Layer 4 of a small transformer language model trained on English Wikipedia (12 layers, counted from 0, width 96).
A neuron adds its activation times its output weights to the MLP's output. To switch it off is to set its activation to zero at one token and run the rest of the model.
A neuron's activation on a vector x is GELU(gate . x + bias) times (in . x + bias), where the dot is the dot product.

Input weights of the MLP neurons that the questions are about. A number n stands for n times 0.0025.
n75 gate (bias -0.047): -28 -42 66 -135 -7 -185 14 -81 111 -148 104 114 -83 79 43 66 52 141 -101 -254 59 -15 10 -82 139 154 188 -90 59 112 -17 -102 -182 -115 -38 110 -188 -37 -72 -26 -126 86 -127 22 18 -15 72 104 -71 -136 328 4 87 232 209 173 -207 51 159 18 -75 86 76 -63 -121 157 136 18 19 14 -116 -87 -95 -246 -96 -39 -161 118 73 33 93 0 -139 -67 -185 202 120 19 -83 131 -31 -109 -54 173 253 53
n105 gate (bias -0.041): 273 186 0 150 95 -51 255 39 -96 -112 91 48 -364 235 156 92 46 0 183 291 78 34 61 4 76 78 -101 -52 135 96 150 -20 101 4 0 -157 -86 86 121 15 137 76 188 70 -48 118 91 -8 -75 56 -163 -126 131 -184 -192 126 -28 215 50 -144 168 12 -46 67 31 305 35 -43 -67 204 174 -86 -106 -321 0 139 -117 59 30 24 -130 -199 36 -79 0 -20 -219 104 -84 59 -77 157 -152 -70 225 43
n118 gate (bias -0.032): -201 -121 99 229 158 57 -114 22 -210 32 -67 -40 103 7 59 118 -65 -7 0 235 -30 174 -179 154 -179 111 41 -181 -124 180 -18 112 56 0 -138 27 216 -64 67 88 27 85 -73 163 -18 -75 172 0 -248 -4 -102 49 124 79 113 -31 -234 49 -53 400 199 -7 75 202 36 28 122 -4 115 4 -272 -83 71 202 -77 -26 104 -66 -214 -4 -25 -73 33 -4 -26 0 -168 154 78 120 7 -7 -22 -92 -102 -36
n155 gate (bias -0.107): 7 -118 85 46 47 -122 -181 301 -46 11 164 -171 -126 100 -19 -92 315 58 129 8 70 -113 -107 -50 -214 -164 -46 -309 -77 -148 26 45 -89 -119 -48 -89 253 130 27 205 75 -219 44 138 183 -175 69 -36 194 -103 -15 -218 -85 45 24 -85 -23 55 -167 31 -46 19 18 -230 148 40 -75 30 -16 -19 27 194 175 75 99 99 143 171 149 298 -59 22 -53 -44 19 -181 97 -20 -19 -23 30 -98 -126 215 -129 0
n158 gate (bias -0.015): 7 208 -90 -53 57 9 19 78 83 118 -242 7 6 170 100 31 -24 -181 -12 -226 -65 -241 -33 -23 -76 91 -77 54 9 -59 74 -91 27 -185 77 -144 -171 188 -91 -58 -6 -70 -10 -89 -106 -30 -76 -66 159 66 -146 -3 -18 56 -327 -95 -79 -57 -19 -31 43 -17 -61 -49 -29 124 68 85 45 235 10 -128 118 238 -19 -63 130 -127 -25 165 -102 128 70 -73 119 181 -20 219 -30 145 -6 49 -27 148 112 115
n170 gate (bias -0.049): -63 24 121 150 83 90 -15 -7 -83 84 -259 120 99 -77 30 -21 -16 103 99 -106 -430 44 -72 98 -83 100 -172 -80 97 -103 -40 -175 50 184 -281 20 16 20 -88 56 222 102 51 66 -87 -147 249 -118 102 8 -136 -50 172 -30 -70 4 -143 139 169 82 -42 164 209 142 -15 58 11 -22 40 -93 -142 156 -15 -30 -11 -68 -7 16 53 -50 54 143 325 83 -75 -206 273 83 -42 30 22 -223 -114 -66 43 209
n207 gate (bias 0.010): -129 -132 183 208 173 23 21 -241 50 82 32 272 -131 38 -43 -36 85 -11 -30 -25 -200 -202 -141 99 14 -309 -154 22 -7 -52 131 35 134 -51 -209 -117 -18 -66 119 -20 -7 -61 257 99 -237 -225 54 119 46 -110 -39 11 19 -14 175 -37 -153 -130 155 -22 -97 -7 -34 53 66 -176 -97 0 190 -87 -43 -47 -40 -73 41 167 -136 102 7 -25 17 104 92 -67 -57 108 -76 78 122 71 -145 -206 203 -10 113 11
n223 gate (bias -0.039): 163 -194 66 -76 220 307 82 -4 -205 -45 51 -208 21 -99 -17 -39 -240 -138 -44 -98 -39 -103 166 89 9 50 52 -293 -4 -98 33 42 278 172 -144 208 -84 53 -9 138 139 -51 174 -35 144 96 -4 324 -115 183 157 83 68 34 70 180 -47 152 -231 -13 51 90 41 -92 236 -69 -154 38 -300 -4 138 -188 -191 -184 289 -106 13 95 24 -155 4 12 -9 -62 -85 -133 -117 -18 -305 -13 -153 25 4 355 -153 38
n232 gate (bias -0.079): -83 70 -132 190 169 -104 -89 145 -107 85 -44 37 -50 -132 -163 -215 -92 123 52 -30 -128 -16 -77 7 -243 104 67 -63 68 46 32 -112 -41 -50 39 31 -57 -213 67 -170 0 67 12 198 -4 23 21 -58 -147 114 26 45 180 -51 216 97 -7 -8 21 -167 78 -52 -82 105 7 317 54 163 -70 196 64 -31 195 14 25 188 -47 -141 294 295 -124 -52 33 -100 -15 123 68 -15 -275 11 -32 138 -74 -75 314 33
n75 in (bias 0.021): -21 -170 20 -42 36 12 -285 79 148 -240 77 365 -25 -191 -148 -82 -92 81 24 76 -91 22 202 210 8 41 -55 9 89 88 -12 -29 -236 -96 37 -72 48 -256 -158 -27 31 -76 57 135 -247 -206 24 70 117 -67 0 -223 -13 -21 212 76 109 73 -106 48 13 -132 143 145 114 -76 16 137 -40 -145 -239 -217 227 -228 -60 -177 99 76 -94 -60 65 -250 67 -70 -159 -4 163 322 -47 8 -164 -294 -127 331 -26 71
n105 in (bias -0.025): -68 -201 -19 127 -59 67 198 156 101 0 25 -61 -135 -108 -31 82 -129 12 65 23 -115 -49 199 50 123 106 0 19 67 89 -26 38 -106 -180 67 -25 -4 179 -184 -285 -86 27 -69 -36 27 122 162 -85 58 100 27 -4 -290 -84 44 151 -177 4 15 207 -128 -23 22 80 -195 254 286 182 36 95 -98 -94 79 284 -66 -390 133 119 -186 82 182 102 -147 -133 12 12 -110 223 39 38 22 76 4 -52 214 34
n118 in (bias 0.005): 74 97 -8 -83 -291 195 -123 245 -68 122 -83 -67 242 -84 -171 -55 -91 -128 11 -91 89 54 -133 -63 -178 93 24 104 149 145 -8 -35 109 25 0 -97 -311 110 -24 80 -66 40 -83 8 -130 -145 -148 268 -59 134 95 -8 -109 12 142 175 217 89 -69 204 100 160 -57 -125 -81 4 127 156 0 16 249 -123 -101 -12 295 214 62 -38 -158 8 -27 332 -75 50 -142 172 -56 50 144 -87 -85 101 -194 -96 -162 -59
n155 in (bias -0.080): 241 49 111 -467 45 104 62 234 60 53 244 -135 107 -78 85 -16 71 -210 56 -106 26 58 146 -135 -199 83 -287 -223 -50 75 70 50 -17 9 -86 -144 241 66 -189 -78 142 -179 71 -61 -55 4 12 230 -68 -30 76 99 -27 188 -30 13 85 112 -251 -79 -9 167 -201 -196 181 -89 -132 100 -263 -38 -310 299 203 17 37 76 -25 217 27 -236 57 -16 55 -146 -101 171 -22 18 -201 30 21 -142 30 37 48 84
n158 in (bias 0.062): -106 4 -109 19 114 99 -116 103 154 216 -218 11 -131 18 -34 -110 8 26 -14 -93 4 94 -81 -52 22 131 -26 158 198 -136 137 -33 38 89 -25 -12 -150 -89 76 -65 -205 64 270 23 59 228 161 362 0 67 -123 53 -32 180 73 126 -45 38 -4 150 -68 -105 4 213 188 -157 80 -250 -78 -22 -23 193 72 -37 -57 112 -114 191 -107 -72 -54 -130 -11 93 0 113 76 20 124 189 -272 92 64 -286 0 41
n170 in (bias 0.004): -85 -298 -115 8 -102 -90 130 136 135 -42 -29 -106 157 -325 -71 146 -99 -112 208 -150 -105 -116 -21 -177 268 12 207 112 0 149 -4 0 80 -139 -107 -29 82 45 -172 55 -29 -28 -194 57 51 -153 -136 132 -71 -16 110 149 50 47 36 21 -75 0 -46 -85 -242 116 50 -19 -84 132 -23 62 0 159 -265 7 48 -62 106 -170 147 -147 -22 128 49 -97 193 -70 63 319 109 -62 -263 -126 -81 113 -396 23 -187 23
n207 in (bias -0.021): 71 140 -74 -127 0 194 -70 107 64 -97 -161 204 148 27 117 -81 -63 -239 -75 208 0 169 -4 -68 128 200 85 -166 88 306 4 -134 -326 -29 -31 183 -124 108 -97 -74 -82 -44 -29 -314 4 319 73 25 164 20 -60 -94 -216 253 25 59 -260 -94 74 87 101 -28 43 -36 144 31 -172 -8 -143 55 41 -38 -127 -51 27 92 -149 -154 126 -61 -85 -79 -84 -42 -160 77 188 -105 -129 92 307 126 -56 -47 -132 230
n223 in (bias -0.029): 0 -67 -127 -75 242 -50 69 216 59 -41 -162 -193 49 -69 -47 230 -93 51 -44 -144 -220 124 -138 38 -29 74 -196 183 -178 -93 61 145 -17 83 94 -81 -349 83 85 -51 -43 280 239 70 -21 211 28 88 -215 -76 -42 39 116 204 22 -463 -101 -34 41 -156 51 94 163 100 -49 -16 25 141 217 104 73 123 301 -170 -32 -93 8 -22 -137 -141 -114 -127 67 -114 -315 243 -241 -102 111 97 -70 58 -55 20 9 -175
n232 in (bias -0.022): 11 -43 -7 96 39 -51 86 -22 -116 -14 -153 92 -43 0 149 31 116 -387 146 -78 53 8 -114 -26 -33 0 0 -161 146 81 -187 -263 -136 12 186 -170 -50 -81 8 99 59 7 292 31 -41 102 85 -12 -296 -93 300 -34 35 161 0 -106 -78 -72 18 126 -164 154 -115 -37 94 131 -58 241 8 -212 -23 -56 -144 84 -14 -319 160 4 158 30 36 49 -78 105 -104 38 26 8 105 -67 65 -128 22 43 282 11

Output weights of the MLP neurons that the questions are about. A number n stands for n times 0.00081.
n75: 26 -189 35 -123 112 -59 -17 -277 17 116 71 136 -29 -108 60 61 -232 270 33 119 46 104 178 176 124 75 177 -215 11 263 182 -49 138 -107 189 158 26 154 -26 -89 -161 29 77 -239 -148 -259 326 -116 46 -186 234 8 38 -35 51 -7 -215 82 118 162 -37 -21 84 -93 333 -21 -45 -118 33 -31 -112 73 7 -98 -179 90 -33 -42 198 140 -50 9 124 -11 -84 82 -37 -86 23 10 -184 -10 -113 -106 -33 179
n105: -126 -50 83 10 -131 39 -27 -82 67 28 118 -32 -129 -25 72 -151 89 -35 -141 18 76 -94 67 -118 213 -90 98 -23 -16 -262 210 125 59 -299 8 -24 -87 73 82 -165 -201 305 128 -59 -35 -51 -220 171 229 -252 82 174 54 -65 -87 49 -232 -191 232 -86 24 -46 -160 15 49 -36 34 -197 16 4 -46 146 -124 131 -132 252 50 -15 -185 81 -70 -131 16 315 54 -69 -150 -7 -181 136 -43 -31 76 -133 -117 206
n118: 45 -22 138 131 -105 -241 -29 -76 3 82 -193 159 -38 -219 75 -53 -59 -76 -210 245 -38 -189 2 132 196 49 -313 -58 -99 4 29 69 218 -37 -126 14 46 58 88 -57 -7 -69 55 -65 202 18 -5 -24 -47 20 203 -158 -115 -268 32 -94 -241 32 12 -226 -162 -45 -101 172 79 125 75 -145 -252 31 -134 157 -111 -193 31 -81 -4 69 71 -90 -83 -261 -74 77 62 -92 199 99 2 43 -4 -4 10 -26 127 116
n155: -179 126 34 64 -59 -178 9 9 182 1 -11 61 15 -274 -42 131 -17 -82 -368 143 -63 -28 -109 -72 78 22 -234 -187 292 -12 11 -64 2 -64 193 44 -57 34 42 238 -37 -79 122 313 -61 -219 -262 -203 142 -37 -137 12 24 160 -108 -175 144 74 16 -75 15 93 136 -155 -188 67 288 -146 -58 106 -134 225 -31 89 -128 -76 -65 107 126 -80 96 235 -184 -2 130 60 206 -20 33 26 -156 55 58 -51 300 46
n158: -249 135 22 36 -153 71 -48 39 -116 5 -115 -68 6 95 128 -44 -44 10 72 127 -18 -312 -103 96 117 -192 72 -78 -32 -323 -92 32 -53 57 170 -116 -55 -89 -131 56 329 30 -61 229 86 -58 -155 89 -174 -55 81 62 -17 13 -124 -81 -89 -79 143 -101 47 13 129 -98 -29 110 151 -74 234 205 -174 -2 -178 118 59 -100 43 180 73 77 151 199 -93 54 337 -67 134 158 -26 168 118 115 11 33 -77 91
n170: 16 7 23 73 44 4 49 62 -152 88 -140 40 109 -79 18 -63 87 152 69 -38 42 -120 133 99 77 297 -186 189 28 140 1 -111 -181 -288 244 117 146 -126 35 167 50 -263 238 10 193 38 113 3 -101 -67 -145 14 -22 -44 59 -73 24 0 31 -234 64 -30 -195 -103 -173 -59 -163 -177 188 178 -62 71 -41 -50 -124 109 -266 -61 -83 157 107 -46 -55 -116 267 -61 -65 -7 -103 -60 247 196 -53 -195 188 94
n207: -93 -24 -136 70 110 90 22 -19 132 -150 -266 42 95 75 -164 93 36 102 4 -40 -19 -102 -257 67 -9 146 64 19 91 -13 165 56 -97 -164 34 -96 -119 -96 -103 -15 34 -76 358 -164 -102 71 140 64 67 112 28 -111 -42 40 -70 -185 -68 -42 -321 37 176 76 31 3 -136 -29 -331 267 28 6 117 47 -123 -140 67 91 -42 -185 -143 -14 37 -112 -32 -126 70 145 -33 -166 -217 84 -25 126 -139 147 -171 59
n223: 152 -20 39 21 106 17 -10 19 312 80 140 149 -123 -472 -25 10 -240 -46 -278 72 75 -65 220 -143 -423 -203 281 -10 96 21 -81 28 -62 80 66 135 29 0 44 54 18 -25 -114 273 14 -163 -245 177 -142 168 93 -10 -231 -189 -86 47 -96 -88 -40 85 -1 140 -135 -48 238 -60 -73 -64 119 -257 102 14 -130 -103 -123 -42 55 96 105 89 127 -127 -34 253 -33 147 -85 -108 -43 -207 -100 21 270 -30 -118 103
n232: 117 -72 -131 20 62 -79 40 3 37 -124 -222 183 -36 -64 -93 -137 -159 -35 -337 -35 -138 -218 72 -176 -1 121 -15 -42 4 -37 -53 -156 -126 -53 219 251 18 -124 -44 -242 -14 -126 -39 89 17 150 155 26 -74 103 -98 25 60 37 293 -256 -66 45 127 -231 -205 20 112 -118 237 50 9 -81 116 -177 -98 24 27 51 28 12 45 -133 58 -29 125 97 61 77 82 157 51 -246 -16 -82 -248 145 108 -49 85 176

Each question names a token from some text and the token that comes next. It shows the vector x that enters the MLP there. A number n stands for n times 0.0056.

Then comes g, the gradient of the next token's log-probability with respect to the MLP's output, scaled to length 1. A neuron's effect is roughly proportional to its activation times (output weights . g). A number n stands for n times 0.00083.

" is", then " by"
x: -58 162 60 31 37 -185 -22 -127 -81 69 -110 -198 -18 -114 -64 16 -117 -175 -158 32 -19 292 162 -42 -3 67 -50 91 116 73 -46 107 181 -56 -52 15 95 -88 -156 13 -149 72 8 130 -63 140 10 -71 -38 -11 -1 35 220 15 93 -230 3 -18 121 -161 -297 -89 -170 -20 277 -78 320 53 3 -232 -104 -56 261 -97 -90 56 -68 71 -4 102 -25 154 -43 21 -42 9 -134 136 225 32 -78 -81 175 -114 45 117
g: 39 -302 -136 -98 -85 162 -184 17 4 -106 -53 203 147 29 -108 106 -123 35 87 112 -18 -90 -76 132 -149 229 107 -73 87 167 69 -125 -109 -50 76 -50 21 -145 -31 167 77 178 -198 -264 74 162 -141 -145 -37 11 -14 -146 -88 -43 -15 21 -149 -234 -20 64 -37 -12 -178 -38 -70 -242 -15 206 -187 108 -99 37 -39 73 -105 -314 151 -82 16 -153 -186 -141 -83 -62 63 -33 -70 -4 140 -38 171 -49 -49 85 96 -159
Which neuron, switched off, raises the next token's probability most? n207

"en", then "ed"
x: 20 -80 -164 -102 -11 115 37 68 -4 -202 64 -137 -90 -260 -18 265 -259 52 -83 11 173 85 126 129 27 89 98 -89 172 78 -221 178 112 97 91 37 10 -84 196 89 44 106 -92 -64 -132 12 75 -68 -303 -113 -77 158 191 -85 -48 -120 -213 186 30 101 -63 0 -88 -174 112 -75 84 22 1 -55 -26 -196 198 -177 -43 190 -81 -101 51 -98 -38 114 -68 99 -150 -14 -38 72 54 5 -200 50 -101 -66 -45 58
g: -10 136 12 -131 5 184 284 181 58 -129 135 60 -173 -202 76 14 -132 -15 213 -118 -6 -185 -143 -21 63 -6 288 -2 79 -83 -180 171 -18 20 -44 -86 -357 44 82 -47 -255 -173 32 45 -5 -191 43 -144 48 50 -34 -145 -162 -34 -62 -61 14 77 -71 98 -196 126 -8 -38 141 34 -8 -32 236 33 246 136 134 -111 176 -17 132 -28 83 -63 127 -23 -14 151 -30 193 -71 -31 142 -172 32 112 39 -11 7 -123
Switching off which neuron hurts the next token most? n223

" ", then "up"
x: 150 -10 -108 54 -106 -54 50 -64 -34 -61 -182 -67 103 -291 -33 130 -165 -88 -35 41 219 135 203 34 134 3 70 -65 281 97 51 152 145 -15 20 -54 75 -39 -95 -21 86 -40 -44 75 -7 248 -216 -37 159 -46 179 60 49 -82 -73 -60 0 141 108 -68 -242 -27 -246 -79 257 -193 107 -46 57 -38 18 -46 293 0 -100 67 67 84 160 8 73 82 56 120 24 -123 53 -11 109 -80 -52 17 260 -9 97 180
g: -172 79 155 -149 44 80 -84 -65 5 114 -196 21 124 3 -20 208 131 46 60 -141 -51 247 283 -226 120 119 -142 -120 119 103 -15 28 68 -86 112 -212 -28 174 -154 74 -71 65 -128 -33 50 -3 30 42 -53 -110 173 61 -16 -70 -40 -105 -38 -267 92 -159 218 -37 -49 49 46 -194 88 55 -238 56 -110 -118 17 -188 -31 98 89 -114 188 88 164 -187 204 -77 -117 -99 -3 76 106 159 -92 1 -171 -77 -203 134
Switching off which neuron hurts the next token most? n223

"l", then " C"
x: -219 -171 14 -214 -138 -221 -14 -7 -141 -23 -132 -58 -42 -277 198 67 -122 214 -107 59 146 200 213 -51 -71 -84 -50 -1 213 42 -110 -64 187 -27 34 -69 165 15 77 115 -121 -3 -327 41 55 67 25 -163 232 -114 -143 13 112 -43 -36 -287 -140 53 16 8 -32 41 -193 -126 126 112 -27 -129 24 -132 71 -218 288 -19 -23 95 8 -21 17 82 47 35 37 68 121 -19 -31 42 89 17 -120 217 -20 -68 -172 30
g: 4 109 -33 4 99 63 -88 -7 -46 -96 -75 -2 61 173 36 -87 46 151 190 116 45 -182 22 -103 -4 131 200 173 -51 97 35 -52 -158 112 -42 81 -12 70 46 18 -127 115 7 -236 120 137 47 -20 -70 6 69 257 -200 -31 34 -204 5 -186 371 95 75 -189 14 -78 -163 55 -37 -101 99 73 -103 94 -139 159 -15 261 -46 57 252 -219 40 21 -49 125 168 -4 -44 236 81 -173 126 36 -253 152 -127 -57
Switching off which neuron hurts the next token most? n155

" in", then " the"
x: -3 0 -70 -26 -62 -74 -2 43 -81 -50 -177 -44 -80 -98 -155 -77 -315 -190 -149 -17 10 77 47 -78 93 13 35 103 106 181 -5 -42 95 -149 99 127 100 22 -4 -48 -7 12 -145 185 -59 179 144 -99 -47 -85 219 170 138 6 55 -187 -29 -16 194 -245 -256 -71 -136 -80 310 65 222 -58 116 -70 -76 -196 278 111 -84 25 101 58 130 47 44 193 151 140 44 -119 -6 66 95 -124 57 39 138 -18 -1 160
g: -197 27 -100 -185 -26 143 -87 73 60 106 1 -57 37 -48 -151 97 -24 58 -203 245 -13 10 202 -33 -42 30 -21 197 297 37 -22 -261 167 -118 183 -65 126 -93 -194 31 36 28 -17 208 -58 -37 67 -68 29 93 75 70 69 54 132 -201 15 -168 -181 -206 5 157 -37 -8 91 46 -63 61 111 -96 102 49 -129 -232 31 -151 -173 -99 10 164 10 -17 -32 216 77 77 160 -41 122 107 -140 256 -67 177 215 -147
Switching off which neuron hurts the next token most? n232

"at", then "es"
x: 69 -65 -53 -92 -218 16 -78 4 -10 -62 -56 -96 4 -277 -55 42 -240 204 -33 174 -35 226 49 62 119 -28 -137 72 -3 139 5 30 230 -88 12 -182 136 64 -45 42 -3 -62 -186 -62 -168 -79 -56 -183 -152 -51 -68 25 169 -35 14 -174 10 191 124 -201 -180 115 -39 -193 154 -90 95 -57 192 -175 -2 -135 340 -79 -117 -23 40 77 85 -116 82 221 -62 161 -149 68 13 159 84 118 80 151 117 93 -16 31
g: 195 -79 11 -186 170 88 -126 -71 -84 -124 9 -47 -145 -111 -5 175 44 113 98 -76 -167 -142 -112 -165 -53 -118 -71 111 145 -48 -62 -65 6 215 -57 244 192 -172 -2 -57 -221 -202 -307 72 -137 32 -66 124 77 -139 -3 136 73 111 169 -10 -152 -164 51 90 -115 -32 86 98 139 -29 -139 -104 -104 104 -16 134 212 -150 13 -48 10 41 -83 -16 -148 108 117 260 -74 105 102 18 30 -143 -21 257 -70 115 -187 -38
Which neuron, switched off, raises the next token's probability most? n170

"man", then "c"
x: -152 56 -21 139 -55 97 -53 30 -38 -61 96 -53 1 -153 -151 163 -342 123 -172 -61 61 251 68 -47 -32 25 -70 14 128 52 -107 51 46 147 147 -98 179 -67 32 173 57 81 -17 105 -135 64 27 -107 26 -97 93 47 83 -106 60 -341 -286 78 62 -79 -236 126 -196 -116 222 73 98 -7 -5 -77 22 -135 297 -4 -52 162 20 -162 34 -73 5 50 -50 222 -23 -54 -90 204 63 154 64 -72 11 -143 11 -32
g: 24 -52 -159 6 -90 42 -109 69 16 53 -38 22 102 -67 -67 -305 74 -349 -160 -153 -70 167 -132 -104 101 -83 -61 -278 -29 -31 185 258 200 -37 -106 -182 -4 94 66 -178 37 102 24 -42 18 -3 9 -84 -190 -11 -61 141 201 -81 -146 116 95 -101 -1 -41 155 -64 -64 100 93 67 208 -7 -61 -49 33 8 41 -22 46 -156 -14 60 302 119 -155 -67 -25 -73 25 -24 333 56 62 -13 -208 -81 209 54 142 -103
Switching off which neuron hurts the next token most? n170

"er", then "r"
x: 12 59 -255 35 -95 -18 2 26 -191 -47 -60 11 2 -159 -107 214 -279 30 -71 25 129 94 342 -73 200 95 -67 37 106 -38 -94 208 181 -29 24 -21 140 -36 69 203 -110 -76 -292 -33 -66 23 -56 -80 35 -3 147 -40 131 -136 81 -161 -177 61 120 150 -140 -182 -49 -126 83 56 6 -24 49 -11 196 -83 199 106 -209 102 61 4 81 64 -21 235 -68 2 86 -149 6 122 179 54 -11 41 112 -228 -79 79
g: -10 149 32 87 16 -33 96 -117 -16 4 -90 -38 -82 -39 4 188 244 192 -61 -169 82 -35 -65 -33 -24 41 54 96 -93 -283 226 17 29 -154 140 -47 -29 56 46 -33 160 173 131 210 187 -65 -97 199 -197 -27 21 -132 -122 -63 91 -163 -125 -56 -98 -31 104 167 177 103 28 45 170 -75 -131 19 -84 230 89 -27 -106 -108 159 176 -80 29 312 95 64 -346 -177 -134 171 66 5 98 79 135 -20 -25 -20 -97
Switching off which neuron hurts the next token most? n118

"ent", then "ion"
x: 24 -36 -33 -127 -116 -6 77 3 -36 -12 73 19 -86 -298 -22 89 -253 216 121 -14 35 54 87 -16 41 -37 -154 88 120 279 -15 175 162 114 161 65 -56 -181 -107 39 61 -36 -181 23 -130 -260 -123 23 27 -4 15 -22 50 -67 97 42 -134 262 119 -29 -98 -18 -53 -151 266 33 58 31 152 -91 -150 -277 259 3 -89 -1 -138 -44 153 -193 5 136 -24 225 96 44 -77 32 36 99 -56 212 -20 -103 45 60
g: 49 -79 -21 83 -3 100 197 -12 112 69 -260 87 37 290 176 58 5 130 29 -74 -146 -3 77 -257 -5 49 142 -92 4 45 22 -130 -69 -69 126 253 -28 -13 90 -171 94 121 137 -96 -190 -189 -169 -51 18 -71 -139 -23 -87 -226 77 -79 -112 255 -92 -137 42 -4 -136 -160 -155 38 -95 99 -132 -44 4 -40 142 -54 -134 -140 -153 282 341 3 -53 -4 -185 66 116 141 -15 46 111 -46 -98 -70 -35 74 -128 -63
Switching off which neuron hurts the next token most? n75

"s", then " m"
x: 25 93 31 59 22 -225 -48 -16 -12 -8 -60 44 -71 -136 -17 -10 -233 6 -142 -50 -115 60 189 85 159 -123 -93 -34 -56 -58 -40 -8 155 141 20 9 291 -57 25 -36 -30 13 -317 124 65 -42 -62 -114 110 52 159 62 172 -153 123 -105 -116 70 262 -127 -277 -67 -199 -112 246 -22 106 -49 160 -189 -71 -177 161 40 -70 40 127 74 159 -49 30 -29 82 225 15 23 -116 71 94 -136 -90 -90 57 1 43 261
g: -106 -22 -53 -55 281 -36 78 85 -108 49 -69 -220 50 -92 -6 -39 -46 -22 9 -36 -57 25 -40 -59 -112 -263 -88 -72 -70 27 61 -125 -133 163 -256 -158 -162 143 15 22 193 172 78 -3 -165 -25 -42 59 -157 -83 -105 166 -30 100 -59 139 -352 15 159 218 -103 -148 -235 39 261 159 -92 193 228 92 69 130 194 185 40 29 39 51 -67 1 54 -61 263 -60 -112 -49 79 -33 21 -150 -79 116 -7 -19 -14 17
Which neuron, switched off, raises the next token's probability most? n170

"ak", then "e"
x: -83 68 -157 114 -107 -160 65 105 -83 -14 -110 -144 162 -85 35 51 -16 179 155 80 -39 243 70 -13 209 -70 -54 13 183 126 24 50 99 39 173 -3 146 -231 57 50 119 -46 -108 86 -214 122 -105 71 -99 7 -14 30 166 -173 31 -144 -40 222 9 -135 -56 -138 -47 33 80 -138 65 0 215 -194 -78 -301 237 -151 -60 153 -13 61 215 -123 -51 110 -9 4 -355 -67 -19 -134 154 66 -23 -25 95 44 34 -69
g: -28 -68 41 -251 107 -180 133 -57 24 275 -123 -110 -52 134 -10 9 -142 -67 -42 -128 34 24 59 52 -115 157 -105 -85 -43 92 -107 -51 -66 135 134 19 35 -173 -118 65 -33 271 96 -59 19 -184 145 192 43 265 70 51 188 29 -113 -97 -4 -105 78 -264 48 45 -146 -50 -135 -191 74 -9 -200 29 -42 139 21 1 -57 65 41 -91 120 -72 134 -114 4 -139 54 8 -34 -30 -71 -59 -71 -119 -197 -83 478 -150
Switching off which neuron hurts the next token most? n105

"ay", then "ing"
x: -265 59 -196 -94 -76 -70 5 219 -50 39 -53 -158 -21 -258 -114 -90 -118 35 -50 247 -74 163 139 -61 181 -14 -116 -61 260 153 -105 178 -29 63 81 -2 93 57 100 213 118 -33 -129 -16 80 89 75 -3 100 -85 56 169 131 -155 33 -300 -105 -71 60 91 -124 -298 -48 77 250 -67 146 -176 13 -84 3 27 236 14 30 25 -6 2 205 -81 26 128 -66 118 -35 -19 -132 -4 126 114 89 5 -18 29 -169 40
g: -3 -29 72 83 18 127 -203 24 -57 56 135 -55 12 -56 185 -125 56 -139 -233 -113 62 10 -82 2 -82 6 -216 86 243 107 -13 -18 263 -107 34 -93 46 188 -67 22 77 108 50 -68 76 -137 -116 79 56 334 167 -187 -108 -29 -96 -153 -225 44 26 -166 -36 41 -64 103 -64 -165 133 171 -26 -205 15 -16 135 89 -168 -151 131 118 12 35 28 -344 140 -126 -180 -156 157 -60 -128 116 -144 54 -31 -84 -92 -73
Which neuron, switched off, raises the next token's probability most? n118

"d", then " "
x: -120 33 5 -360 -19 -120 -18 188 -217 80 -140 -57 -101 -184 127 122 -40 105 -218 31 106 187 109 -88 125 46 81 -81 169 206 17 80 252 144 73 -83 195 54 96 132 91 -69 -285 -58 56 4 -16 -29 45 -60 11 -25 97 -82 32 -229 -107 130 226 13 -61 -39 -188 -187 190 -38 -3 15 28 -263 -153 -11 214 48 -92 45 197 35 90 77 -116 63 23 88 -94 -130 27 33 -86 -47 -57 177 110 -15 33 92
g: 330 -24 60 93 -24 -146 135 99 -68 -68 124 -107 -20 155 -88 227 171 -94 -263 139 170 96 -91 38 37 7 83 -66 35 -201 182 76 -28 -34 22 37 -46 -188 -58 -13 -71 -29 70 -97 246 -8 -51 153 36 3 73 136 114 132 47 -315 215 20 18 177 -179 136 135 -114 5 -95 -55 114 -111 38 -34 -323 -56 -71 73 51 -219 191 -121 -5 93 -40 -109 130 96 -120 -75 79 84 -84 53 -55 -101 -142 -16 201
Switching off which neuron hurts the next token most? n155

" and", then " f"
x: 17 -63 -77 -91 -90 -123 -33 -11 -33 -21 -187 -104 -131 -143 -98 -108 -332 -95 -199 -12 83 92 181 -118 221 -82 45 170 277 158 121 -52 151 -23 128 -55 192 43 -105 -52 -135 -31 -58 166 42 83 -36 -71 20 2 102 99 88 38 -19 -134 -11 69 265 -99 -187 -61 -205 -102 132 -30 150 -76 65 -118 -145 -162 200 25 41 63 -10 73 213 130 -121 125 -39 207 49 -34 -60 209 99 24 75 61 97 -26 130 142
g: -111 124 33 94 36 -108 165 15 -10 -217 41 -98 -117 141 -94 -263 172 46 -84 -135 -43 -131 -89 158 -29 -88 55 -22 96 -110 -22 6 0 163 -58 -241 -42 19 92 239 -207 -198 3 89 134 -225 -110 108 -159 -106 -24 4 -57 -238 49 92 -130 122 21 114 -203 -120 -9 -155 106 -85 48 98 118 -100 232 124 54 -99 -108 -88 -98 136 88 117 -52 107 91 144 222 -7 -165 273 105 -94 134 127 84 59 -11 -161
Switching off which neuron hurts the next token most? n158

" The", then " T"
x: -38 99 76 2 66 -153 69 -88 -38 -82 -29 -39 -133 -152 -22 -96 -275 -124 -142 48 85 70 256 -34 101 64 -139 78 15 70 2 -57 149 -16 49 -41 87 34 33 -67 63 -114 -4 110 -51 30 -3 -72 -101 68 134 41 180 -128 45 -105 -207 46 270 -150 -277 -67 -185 46 356 -50 221 -79 48 -90 -83 -246 211 32 17 78 103 14 234 -46 -26 112 -83 197 -3 -186 -190 31 82 -64 115 49 66 -71 40 104
g: 131 57 -11 -120 -200 107 -136 -24 -133 -257 42 37 -137 114 -89 131 69 53 202 91 183 -103 83 -157 104 88 -3 71 122 -281 24 -58 169 -92 -125 97 -63 -110 -70 -129 87 -115 100 -74 -99 237 176 -63 -15 168 195 -100 -45 -23 -32 -73 119 -66 -109 -23 74 112 -114 -73 -81 -62 -185 -1 -10 82 -107 -232 -34 322 29 76 39 -75 76 -83 -16 -180 60 -33 -97 -7 -2 87 -1 -145 235 -303 -222 -68 64 175
Which neuron, switched off, raises the next token's probability most? n207